Layer 8 of a small transformer language model trained on English Wikipedia (13 layers, counted from 0, width 64).
A neuron's activation on a vector x is GELU(weights . x + bias), where the dot is the dot product.

Input weights of the MLP neurons that the questions are about. A number n stands for (n - 500) times 0.0011.
n5 (bias -0.022): 504,725,380,481,318,349,669,585,490,479,470,312,382,665,524,470,536,549,552,746,642,630,532,651,534,478,370,649,539,509,347,414,768,537,589,370,554,658,488,461,572,679,628,591,360,528,395,424,655,474,659,604,629,622,364,644,177,566,617,586,614,461,554,424
n28 (bias -0.074): 427,683,454,340,215,445,488,694,378,739,772,479,819,534,364,584,546,242,720,400,435,502,609,242,470,324,460,341,748,245,458,409,586,642,376,451,599,693,516,552,487,666,316,449,451,694,464,376,600,239,534,580,560,727,462,576,485,407,720,565,584,422,377,524
n38 (bias -0.115): 509,513,409,647,636,488,669,642,627,478,548,628,470,600,326,374,468,444,413,406,585,328,472,647,341,469,485,624,538,328,427,521,509,375,452,655,614,288,413,441,648,420,597,704,457,602,303,182,622,380,293,512,523,432,341,400,584,675,386,536,654,517,443,524
n45 (bias -0.046): 541,266,523,422,377,721,481,170,606,583,528,712,573,487,505,535,488,495,730,333,515,428,430,625,520,343,349,613,583,541,457,719,791,223,669,282,423,562,733,438,179,363,639,283,489,373,281,517,582,305,677,286,510,398,538,562,565,407,558,670,677,362,625,229
n46 (bias -0.083): 272,491,455,549,483,470,381,499,510,758,309,452,497,297,243,501,487,448,494,473,459,618,323,487,593,657,457,780,552,535,554,592,403,420,640,495,511,397,600,624,385,427,364,276,345,592,378,540,349,447,535,312,573,554,656,759,428,506,593,559,372,537,570,535
n62 (bias -0.032): 408,610,352,446,275,297,568,672,540,645,474,546,641,477,452,602,445,451,451,456,601,334,618,464,468,451,546,355,583,390,555,332,337,365,647,543,536,482,570,418,370,539,454,610,564,623,176,585,499,511,470,348,523,661,488,455,471,411,613,683,521,471,599,434
n72 (bias -0.078): 511,695,448,656,295,492,577,277,539,443,429,374,626,713,490,462,550,605,658,570,388,607,581,264,409,666,681,631,351,284,464,542,406,617,688,486,432,335,465,583,295,604,340,437,565,342,614,450,427,450,497,485,811,596,575,163,298,502,540,480,766,405,380,332
n77 (bias -0.043): 767,583,569,494,692,280,311,498,590,232,367,391,490,391,632,239,525,732,501,427,374,558,693,697,291,729,547,722,424,453,505,424,701,682,380,471,353,459,418,526,469,613,541,528,619,195,538,582,493,416,599,393,355,752,365,550,503,684,388,572,450,720,301,590
n85 (bias -0.080): 461,869,336,594,632,459,410,580,287,367,677,559,436,427,318,348,621,408,549,463,615,535,371,409,741,312,766,517,587,457,442,464,487,582,649,487,497,529,408,515,331,605,267,431,363,668,469,591,306,442,527,522,690,465,472,447,466,643,658,329,560,429,482,519
n91 (bias -0.070): 475,570,328,571,750,752,536,268,545,871,558,525,381,327,325,577,461,342,506,573,804,597,264,424,491,566,686,744,625,490,570,347,567,578,514,462,553,322,664,434,571,433,273,271,555,467,624,487,568,446,273,590,595,696,503,266,412,504,563,506,174,672,493,477
n101 (bias -0.063): 633,468,354,600,577,290,347,455,424,570,478,619,295,622,366,596,330,588,668,471,717,301,613,402,399,515,548,462,678,452,356,497,410,687,413,528,409,447,555,605,659,344,669,619,191,682,716,470,498,581,427,305,273,558,610,551,150,476,266,558,576,606,529,546
n102 (bias -0.059): 339,452,408,399,564,762,703,353,607,461,693,654,559,430,681,395,262,456,350,576,777,492,600,640,618,643,426,826,440,551,416,761,555,472,216,532,539,227,368,664,532,626,582,345,539,382,463,411,323,493,673,507,472,412,376,411,350,489,509,334,643,554,495,495
n111 (bias -0.127): 597,418,358,547,486,324,406,325,538,756,416,329,775,419,400,499,779,485,380,525,735,341,502,555,551,416,449,240,752,549,644,327,647,584,551,507,534,709,624,156,568,333,355,433,404,561,852,448,227,308,467,361,509,667,386,584,142,304,693,396,388,216,463,448
n129 (bias -0.042): 532,406,465,515,531,536,676,611,459,454,475,293,595,440,458,780,524,599,469,392,689,431,658,588,690,338,536,540,641,583,332,638,627,484,625,502,650,508,369,312,366,450,453,801,421,366,348,526,321,395,618,651,338,388,207,534,554,313,403,494,684,468,404,539
n141 (bias -0.104): 450,814,534,539,628,492,520,484,317,422,472,577,532,345,358,618,256,581,515,384,509,828,434,611,559,460,489,654,678,624,807,359,558,376,639,652,330,369,292,241,454,242,673,641,300,475,450,335,232,404,610,361,388,612,923,559,655,604,248,614,537,492,565,497
n144 (bias -0.097): 624,471,498,394,670,342,643,452,448,738,741,461,281,395,415,266,540,599,262,697,468,600,310,302,502,418,412,545,456,650,370,551,523,240,399,427,608,516,463,458,529,441,353,719,380,747,531,323,543,647,243,468,644,673,494,522,674,562,468,569,398,590,453,521
n152 (bias -0.078): 362,773,506,516,119,376,445,535,452,208,582,688,371,730,317,216,573,581,447,450,489,730,438,529,298,437,418,495,794,361,637,525,452,565,605,391,660,581,616,429,482,453,448,682,306,460,596,532,526,370,688,292,531,624,580,457,517,546,511,224,591,519,635,416
n158 (bias -0.032): 753,538,433,576,447,525,507,321,542,594,301,633,634,624,343,515,688,523,581,507,521,461,688,435,313,577,91,575,410,514,484,527,490,456,504,503,530,357,762,636,502,521,388,541,345,479,505,598,364,319,373,440,402,464,528,438,572,615,723,414,568,421,785,690
n163 (bias -0.070): 594,345,548,328,521,460,897,310,628,773,437,459,384,356,664,495,289,500,557,332,472,489,188,425,487,545,431,866,554,596,353,370,733,374,383,394,269,402,874,582,591,657,569,609,450,354,728,271,504,609,408,365,451,369,595,438,443,592,671,912,622,402,257,388
n175 (bias -0.094): 522,581,500,503,463,368,810,371,343,662,860,531,553,617,407,395,292,277,419,462,492,452,370,315,456,282,412,416,445,757,677,544,411,706,704,813,488,387,421,501,469,237,502,584,526,595,817,854,365,277,461,639,628,572,459,823,534,610,464,349,805,374,715,398
n177 (bias -0.149): 694,886,538,441,580,445,581,516,584,364,594,172,426,556,586,350,538,518,660,419,351,538,506,178,544,189,353,690,637,307,511,438,450,679,462,567,245,748,413,534,433,405,556,320,412,581,349,282,367,528,573,467,360,430,559,563,482,653,278,873,494,427,445,527
n208 (bias -0.055): 659,510,693,478,347,276,525,647,413,290,556,488,604,409,494,464,271,641,403,177,417,494,583,410,433,637,511,379,530,756,486,431,665,385,304,526,438,580,478,728,565,563,551,368,563,533,324,422,497,342,718,254,369,589,372,785,509,653,567,657,342,580,521,557
n236 (bias -0.026): 421,579,530,719,568,400,379,408,471,695,526,645,515,547,328,445,380,398,412,387,702,543,369,534,463,559,599,558,507,545,512,417,555,586,431,372,617,790,387,471,495,596,601,629,667,730,433,532,480,559,546,478,579,473,595,153,531,458,479,601,494,282,573,429
n241 (bias -0.055): 815,429,497,453,230,487,610,704,366,679,707,595,493,289,431,388,663,489,494,344,619,509,419,349,672,638,419,369,527,478,467,481,205,700,316,504,462,614,511,509,625,533,277,380,441,494,402,436,484,696,726,358,501,476,518,353,441,473,556,428,339,488,320,369
n242 (bias -0.106): 333,610,495,524,490,447,613,561,545,525,392,512,728,462,508,507,535,403,319,206,434,640,535,397,526,346,479,419,306,617,500,479,355,507,636,444,569,339,405,318,435,422,181,512,619,609,477,404,590,586,610,400,378,371,455,342,487,609,644,724,520,524,202,568
n252 (bias -0.088): 722,489,379,571,562,493,405,451,564,775,576,809,544,594,448,594,508,510,273,500,390,484,313,365,595,383,377,677,377,462,493,361,491,438,506,519,428,505,547,421,503,334,295,438,556,458,588,405,339,677,972,580,527,598,550,583,167,566,641,520,537,354,582,578
n254 (bias -0.048): 782,556,522,619,321,385,612,538,520,769,595,819,497,405,580,607,259,331,342,469,394,484,616,436,326,336,278,498,352,352,763,375,406,505,593,558,647,611,446,350,424,645,186,532,611,302,587,652,550,488,587,502,504,748,303,378,471,564,631,751,603,565,626,351
n266 (bias -0.090): 346,634,604,533,513,349,331,308,278,783,396,439,640,298,331,570,318,456,564,444,695,529,257,503,466,561,514,444,334,555,684,571,509,476,421,709,696,561,432,325,494,254,488,459,606,487,640,630,135,606,456,435,492,455,332,521,231,589,586,516,679,344,361,526
n275 (bias -0.046): 440,506,368,445,779,516,570,407,385,450,482,637,402,461,630,232,443,340,502,473,673,464,538,380,513,480,694,612,503,405,570,749,657,501,547,577,650,439,387,444,404,466,429,290,311,438,488,483,222,590,557,780,595,225,523,541,591,368,605,529,520,526,438,576
n280 (bias -0.146): 336,699,473,376,509,378,537,342,559,587,691,440,635,337,356,238,528,575,602,805,461,662,615,591,451,234,358,778,495,96,661,705,349,569,263,343,404,404,508,445,518,721,472,526,780,650,452,536,609,403,494,809,518,481,492,162,615,454,494,438,538,262,255,595
n296 (bias -0.046): 375,487,455,447,497,540,520,321,518,455,548,524,653,236,459,401,368,553,449,439,498,608,527,544,550,441,470,456,340,548,536,469,354,422,487,399,386,350,644,528,610,498,411,422,540,509,590,503,423,388,266,384,483,678,497,589,430,433,481,502,370,514,408,486
n310 (bias -0.096): 885,479,520,377,374,581,563,662,514,296,474,519,628,425,524,541,806,597,587,568,616,241,421,454,412,412,555,629,650,683,685,403,564,772,460,329,402,585,396,502,491,356,278,434,578,237,356,498,600,371,508,576,491,818,520,682,345,651,236,689,503,241,418,304

Each question shows a token from some text and the vector x that enters the MLP there. A number n stands for (n - 500) times 0.0094.

"ren": 548,588,661,501,311,557,335,521,698,429,391,350,561,640,486,683,594,323,618,691,421,642,308,655,678,475,676,404,382,431,438,321,412,457,431,636,433,624,547,542,495,551,449,397,464,588,495,513,407,690,336,724,450,456,409,620,578,214,260,577,564,512,463,577
The neuron with the highest activation: n177

"cc": 564,575,437,667,356,564,488,433,278,405,258,635,433,599,502,488,517,440,593,511,591,648,245,566,611,439,797,474,413,476,540,404,444,436,341,657,472,718,532,564,592,766,303,507,486,532,398,577,617,667,325,611,439,513,400,521,684,521,436,272,532,391,521,449
The neuron with the highest activation: n85

"W": 423,435,674,526,473,632,553,600,557,608,289,634,428,582,481,414,544,525,486,596,422,467,418,642,571,548,725,427,275,548,508,451,289,120,437,700,547,491,498,586,673,534,606,380,500,441,545,557,532,373,460,547,578,476,283,622,618,418,268,227,564,545,555,669
The two highest activations, in order: n38, n102

" after": 503,482,560,478,328,600,513,632,577,465,445,577,539,438,778,583,518,465,509,513,460,637,257,717,586,592,638,433,238,366,569,403,329,224,359,610,489,427,515,499,553,556,577,460,406,576,506,626,488,616,299,545,322,402,345,468,645,560,445,393,684,525,630,573
The two highest activations, in order: n102, n38

"ced": 558,609,460,596,348,554,562,507,457,373,279,608,348,540,572,621,519,440,654,668,470,511,462,659,501,419,715,325,318,291,414,276,245,303,477,631,380,732,595,532,775,541,690,488,550,480,527,632,577,578,544,430,374,587,371,664,481,442,453,403,471,441,537,530
The neuron with the highest activation: n101

"\n": 604,444,616,463,485,691,429,566,550,583,225,433,490,454,559,592,459,480,715,575,531,659,228,609,569,530,696,449,455,583,599,391,421,201,367,576,398,560,382,452,651,563,464,526,379,340,553,534,485,435,481,582,306,560,270,572,678,539,345,429,647,521,616,576
Which neuron fires most, and how strongly? n141, at about 1.6

"one": 520,555,586,488,430,675,335,495,578,379,305,547,504,616,729,439,620,317,647,666,576,596,345,583,398,643,664,321,280,412,385,291,408,447,462,665,515,512,462,612,552,524,739,499,497,546,483,526,410,400,431,584,470,607,309,534,639,208,462,305,583,571,482,650
Which neuron fires most, and how strongly? n77, at about 0.5

"R": 510,453,549,375,473,607,377,601,528,603,190,599,451,707,560,418,581,477,387,569,495,583,330,517,457,469,729,429,323,658,387,526,219,316,405,660,527,616,512,698,713,546,506,438,633,423,463,634,610,420,473,427,439,459,373,710,689,403,423,335,532,525,399,689
The neuron with the highest activation: n208

" he": 473,524,511,577,257,577,395,468,575,561,310,477,516,542,683,554,566,411,726,568,548,491,261,670,512,396,583,558,134,394,645,425,404,308,385,527,554,617,643,424,379,614,518,370,509,461,452,611,542,641,507,711,387,541,434,619,621,467,293,529,493,425,617,631
Which neuron fires most, and how strongly? n45, at about 1.1

"==": 532,488,613,446,434,653,415,722,659,422,356,413,554,631,577,598,524,570,604,569,549,690,218,527,507,474,589,300,404,503,625,328,348,333,288,513,332,628,484,374,567,532,611,526,526,395,511,575,574,488,389,646,336,563,342,539,738,568,451,499,673,505,544,291
Which neuron fires most, and how strongly? n310, at about 1.4

"over": 591,495,630,395,321,596,538,510,647,301,320,565,484,512,614,563,586,351,608,514,536,652,370,615,466,548,617,301,323,509,435,226,303,242,486,615,488,812,597,598,528,431,561,422,524,819,460,651,583,491,423,437,351,451,289,498,594,532,455,597,503,575,501,561
The three highest activations, in order: n208, n62, n242

"cess": 660,377,537,741,315,511,459,467,614,389,484,668,383,661,543,387,662,349,680,596,543,667,321,619,523,435,647,272,396,401,372,366,419,455,359,630,432,713,457,558,653,732,641,553,412,517,426,551,607,370,496,494,457,587,311,534,629,350,495,368,494,522,450,546
The three highest activations, in order: n152, n241, n5

" Pr": 527,494,514,389,421,748,433,655,447,497,235,426,466,612,578,496,577,573,372,624,381,654,306,626,659,412,646,528,156,489,435,513,339,297,467,520,464,658,580,557,624,552,522,540,619,623,397,612,655,540,286,530,362,365,457,386,518,359,458,331,678,761,511,634
The neuron with the highest activation: n144

"ued": 644,585,510,383,356,434,575,612,533,400,240,477,421,543,669,641,477,469,599,676,297,549,387,601,549,388,438,442,294,484,592,234,379,389,412,653,463,582,635,508,657,376,662,340,554,564,467,656,540,714,446,420,344,432,371,537,553,561,391,706,654,542,526,599
Which neuron fires most, and how strongly? n177, at about 2.4

" became": 689,526,480,506,312,492,537,515,667,485,392,462,476,473,759,573,597,622,594,578,471,534,176,680,445,433,632,439,284,538,463,498,377,347,493,592,457,609,680,490,492,511,582,471,368,373,440,638,484,557,336,561,253,429,406,504,615,455,475,275,665,496,606,656
The neuron with the highest activation: n158

"1.": 494,598,653,541,527,600,418,613,521,463,413,467,448,537,558,701,564,502,613,494,373,636,145,715,512,506,666,345,419,486,508,341,216,341,345,526,439,618,531,412,563,561,513,507,418,485,603,461,663,454,548,605,439,399,356,548,734,450,330,523,713,407,491,580
The neuron with the highest activation: n141

"D": 467,456,607,492,468,618,446,607,439,433,131,726,411,431,503,446,599,495,417,532,437,528,340,597,527,560,805,487,365,628,504,502,295,276,386,631,609,626,490,611,769,591,574,429,563,547,492,590,541,416,383,494,491,511,257,586,596,451,372,245,608,495,558,617
The two highest activations, in order: n38, n266

" at": 557,426,439,385,351,512,488,706,608,399,426,691,493,546,676,611,488,391,549,652,389,610,346,648,500,527,598,492,135,564,489,444,206,216,403,731,391,430,606,505,628,467,545,493,421,537,551,640,505,573,430,644,360,472,425,523,618,534,392,331,718,562,497,573
The neuron with the highest activation: n175

"ient": 584,421,522,610,316,721,307,441,668,478,397,614,450,446,663,463,624,406,640,626,521,673,460,623,543,475,716,419,526,598,367,300,482,375,437,563,536,816,480,386,557,630,496,444,456,757,308,539,467,436,338,477,293,477,362,629,529,344,522,401,646,493,422,520
The neuron with the highest activation: n111

" re": 341,460,550,473,454,679,449,380,579,344,325,537,472,550,549,509,640,603,608,692,443,604,240,559,594,514,743,501,130,368,546,363,425,381,379,665,432,530,512,376,666,712,503,469,417,502,486,593,612,482,487,548,330,616,367,378,621,555,444,357,633,630,618,611
Which neuron fires most, and how strongly? n280, at about 0.78

" -": 527,508,570,494,360,678,423,577,530,514,186,577,387,608,803,567,604,578,560,455,362,536,135,608,565,539,516,519,336,707,421,461,302,413,509,546,426,593,509,517,628,521,561,446,484,391,547,449,628,456,463,647,332,549,444,556,609,284,367,473,449,541,589,622
The neuron with the highest activation: n310

"C": 460,456,510,559,385,635,367,563,519,425,406,517,522,746,640,509,654,425,575,494,479,716,265,581,526,475,734,459,355,614,514,241,303,332,411,412,565,569,445,559,549,532,453,344,470,827,523,710,547,540,393,667,463,318,392,565,634,595,336,507,537,573,460,398
The neuron with the highest activation: n85

" c": 550,334,487,486,475,732,357,465,538,448,324,519,529,635,563,538,679,435,563,485,501,622,255,620,477,505,631,438,215,655,534,298,356,317,492,585,581,754,481,469,527,725,512,366,535,602,405,444,561,479,404,477,457,575,436,463,667,610,246,304,510,612,609,655
Which neuron fires most, and how strongly? n236, at about 0.4

" pe": 481,464,513,474,364,692,376,434,650,370,234,475,534,767,572,517,674,602,733,601,406,491,273,474,439,531,672,444,206,428,518,325,411,297,524,587,326,559,686,291,574,557,540,402,511,526,476,522,591,648,375,561,488,531,366,530,692,512,502,500,455,682,506,644
The three highest activations, in order: n72, n158, n77

" be": 492,461,479,363,362,700,487,379,725,467,434,547,544,752,689,499,501,502,555,668,576,535,266,565,449,440,704,368,153,503,508,473,341,337,446,639,420,541,549,461,429,673,428,409,526,566,619,616,440,670,362,547,361,470,292,314,622,461,447,553,607,571,593,636
The three highest activations, in order: n72, n102, n254

"oc": 470,461,561,535,571,509,396,436,543,401,292,468,390,589,513,333,570,317,477,530,542,588,571,638,370,447,623,452,328,576,393,383,227,323,382,555,509,904,526,665,630,408,629,484,564,771,397,610,623,492,316,521,529,451,383,426,721,475,423,467,626,571,607,631
The neuron with the highest activation: n236

"ac": 553,327,463,534,281,569,280,419,519,456,407,449,540,618,680,395,663,370,702,589,377,779,320,612,428,339,476,349,536,486,454,321,416,420,470,554,456,683,552,625,620,673,552,492,493,657,376,580,587,490,585,673,412,596,429,534,746,329,476,521,409,647,521,388
The neuron with the highest activation: n28

" inv": 440,405,519,416,454,620,481,484,609,494,388,354,515,436,542,594,618,549,526,516,334,633,385,769,457,346,577,557,318,412,490,416,448,171,366,630,381,674,511,433,767,458,535,495,528,658,424,722,533,557,295,690,342,510,555,330,581,600,513,343,652,578,590,583
The neuron with the highest activation: n280

"old": 569,412,730,329,388,678,460,445,656,432,403,594,546,705,667,485,472,308,618,550,530,626,390,393,554,444,761,253,354,563,517,355,407,357,560,724,403,511,570,484,612,387,620,487,468,634,426,573,508,559,290,553,644,333,351,545,578,355,344,338,660,486,533,556
The neuron with the highest activation: n175

" in": 588,433,484,443,374,672,427,696,614,363,393,451,582,567,770,429,594,388,475,476,518,665,390,708,542,485,375,479,365,565,457,401,413,333,270,627,499,568,482,422,696,620,555,501,413,561,551,644,493,515,280,634,248,575,402,529,614,558,401,375,687,527,552,402
The neuron with the highest activation: n102

"t": 393,559,445,260,356,698,519,575,546,534,180,465,410,637,605,626,489,498,616,575,456,765,351,503,692,456,784,393,208,531,465,433,216,461,461,639,507,584,539,685,586,491,474,476,480,701,597,504,569,618,441,434,431,366,392,515,468,293,393,529,507,692,540,468
The three highest activations, in order: n242, n296, n46

"us": 616,523,364,431,421,753,456,487,717,486,330,396,403,576,631,484,704,283,509,569,547,784,430,593,501,442,564,448,515,439,533,285,213,394,516,637,413,797,543,553,601,468,633,485,467,620,559,504,508,659,349,540,355,502,262,605,572,346,382,487,573,423,448,549
Which neuron fires most, and how strongly? n177, at about 1.7

"RA": 455,461,577,499,391,691,353,603,474,413,457,608,481,637,666,475,478,419,593,630,333,603,139,566,622,462,807,464,438,570,497,397,237,378,396,571,544,429,538,593,525,536,454,414,517,541,511,576,479,629,306,728,566,349,361,656,736,361,442,479,504,585,482,527
The two highest activations, in order: n275, n85

"oor": 439,473,543,396,378,759,509,636,527,427,326,543,424,630,599,395,441,365,472,628,372,666,371,475,730,424,727,261,257,555,482,521,337,341,403,613,554,543,514,635,571,346,666,499,506,598,514,539,604,536,445,465,437,373,343,607,733,246,589,448,564,757,515,550
The two highest activations, in order: n275, n144

" d": 670,384,580,447,543,710,475,508,435,351,384,640,496,461,544,567,594,475,572,563,383,533,380,597,472,367,742,473,170,646,429,437,420,345,430,741,555,766,509,454,678,766,544,463,584,600,404,478,412,452,451,454,421,476,415,505,649,486,370,120,539,518,530,529
The two highest activations, in order: n208, n85

"ation": 706,556,630,477,373,646,393,628,630,364,331,415,423,544,570,415,603,349,609,657,457,761,317,574,572,451,544,421,247,530,569,192,423,471,298,542,494,570,483,497,591,455,566,551,487,648,507,692,663,513,406,530,290,596,296,615,544,538,428,571,533,549,561,347
Which neuron fires most, and how strongly? n310, at about 1.6

" r": 587,357,565,500,499,783,382,578,599,562,344,474,520,705,617,449,705,479,544,656,523,649,363,565,348,397,614,325,155,611,515,317,312,439,415,620,382,583,594,416,579,758,414,413,579,677,424,644,459,547,324,521,384,421,461,562,576,426,384,335,485,662,499,597
The neuron with the highest activation: n158

" G": 555,458,426,420,385,641,333,613,552,503,184,659,638,556,474,564,566,529,478,565,441,549,412,551,506,609,747,356,272,646,436,414,310,253,516,642,604,535,542,602,597,699,509,511,534,680,483,473,576,572,343,575,512,287,298,449,627,393,306,234,512,647,575,580
The three highest activations, in order: n38, n158, n62

"iter": 573,541,505,325,405,544,335,566,605,514,389,439,528,730,643,514,448,302,500,658,488,615,499,453,598,417,687,439,382,512,536,318,384,287,372,639,389,757,616,591,570,448,455,592,343,577,284,556,621,591,240,557,564,483,408,463,740,304,431,375,664,648,569,570
The three highest activations, in order: n62, n144, n28

"our": 462,353,672,475,309,453,304,495,532,385,349,648,490,727,609,372,476,451,575,623,247,551,358,537,644,462,811,444,363,492,519,474,330,472,342,670,489,566,573,545,578,431,596,538,417,560,458,524,586,559,360,673,475,486,285,468,598,333,624,444,707,609,567,617
Which neuron fires most, and how strongly? n152, at about 0.14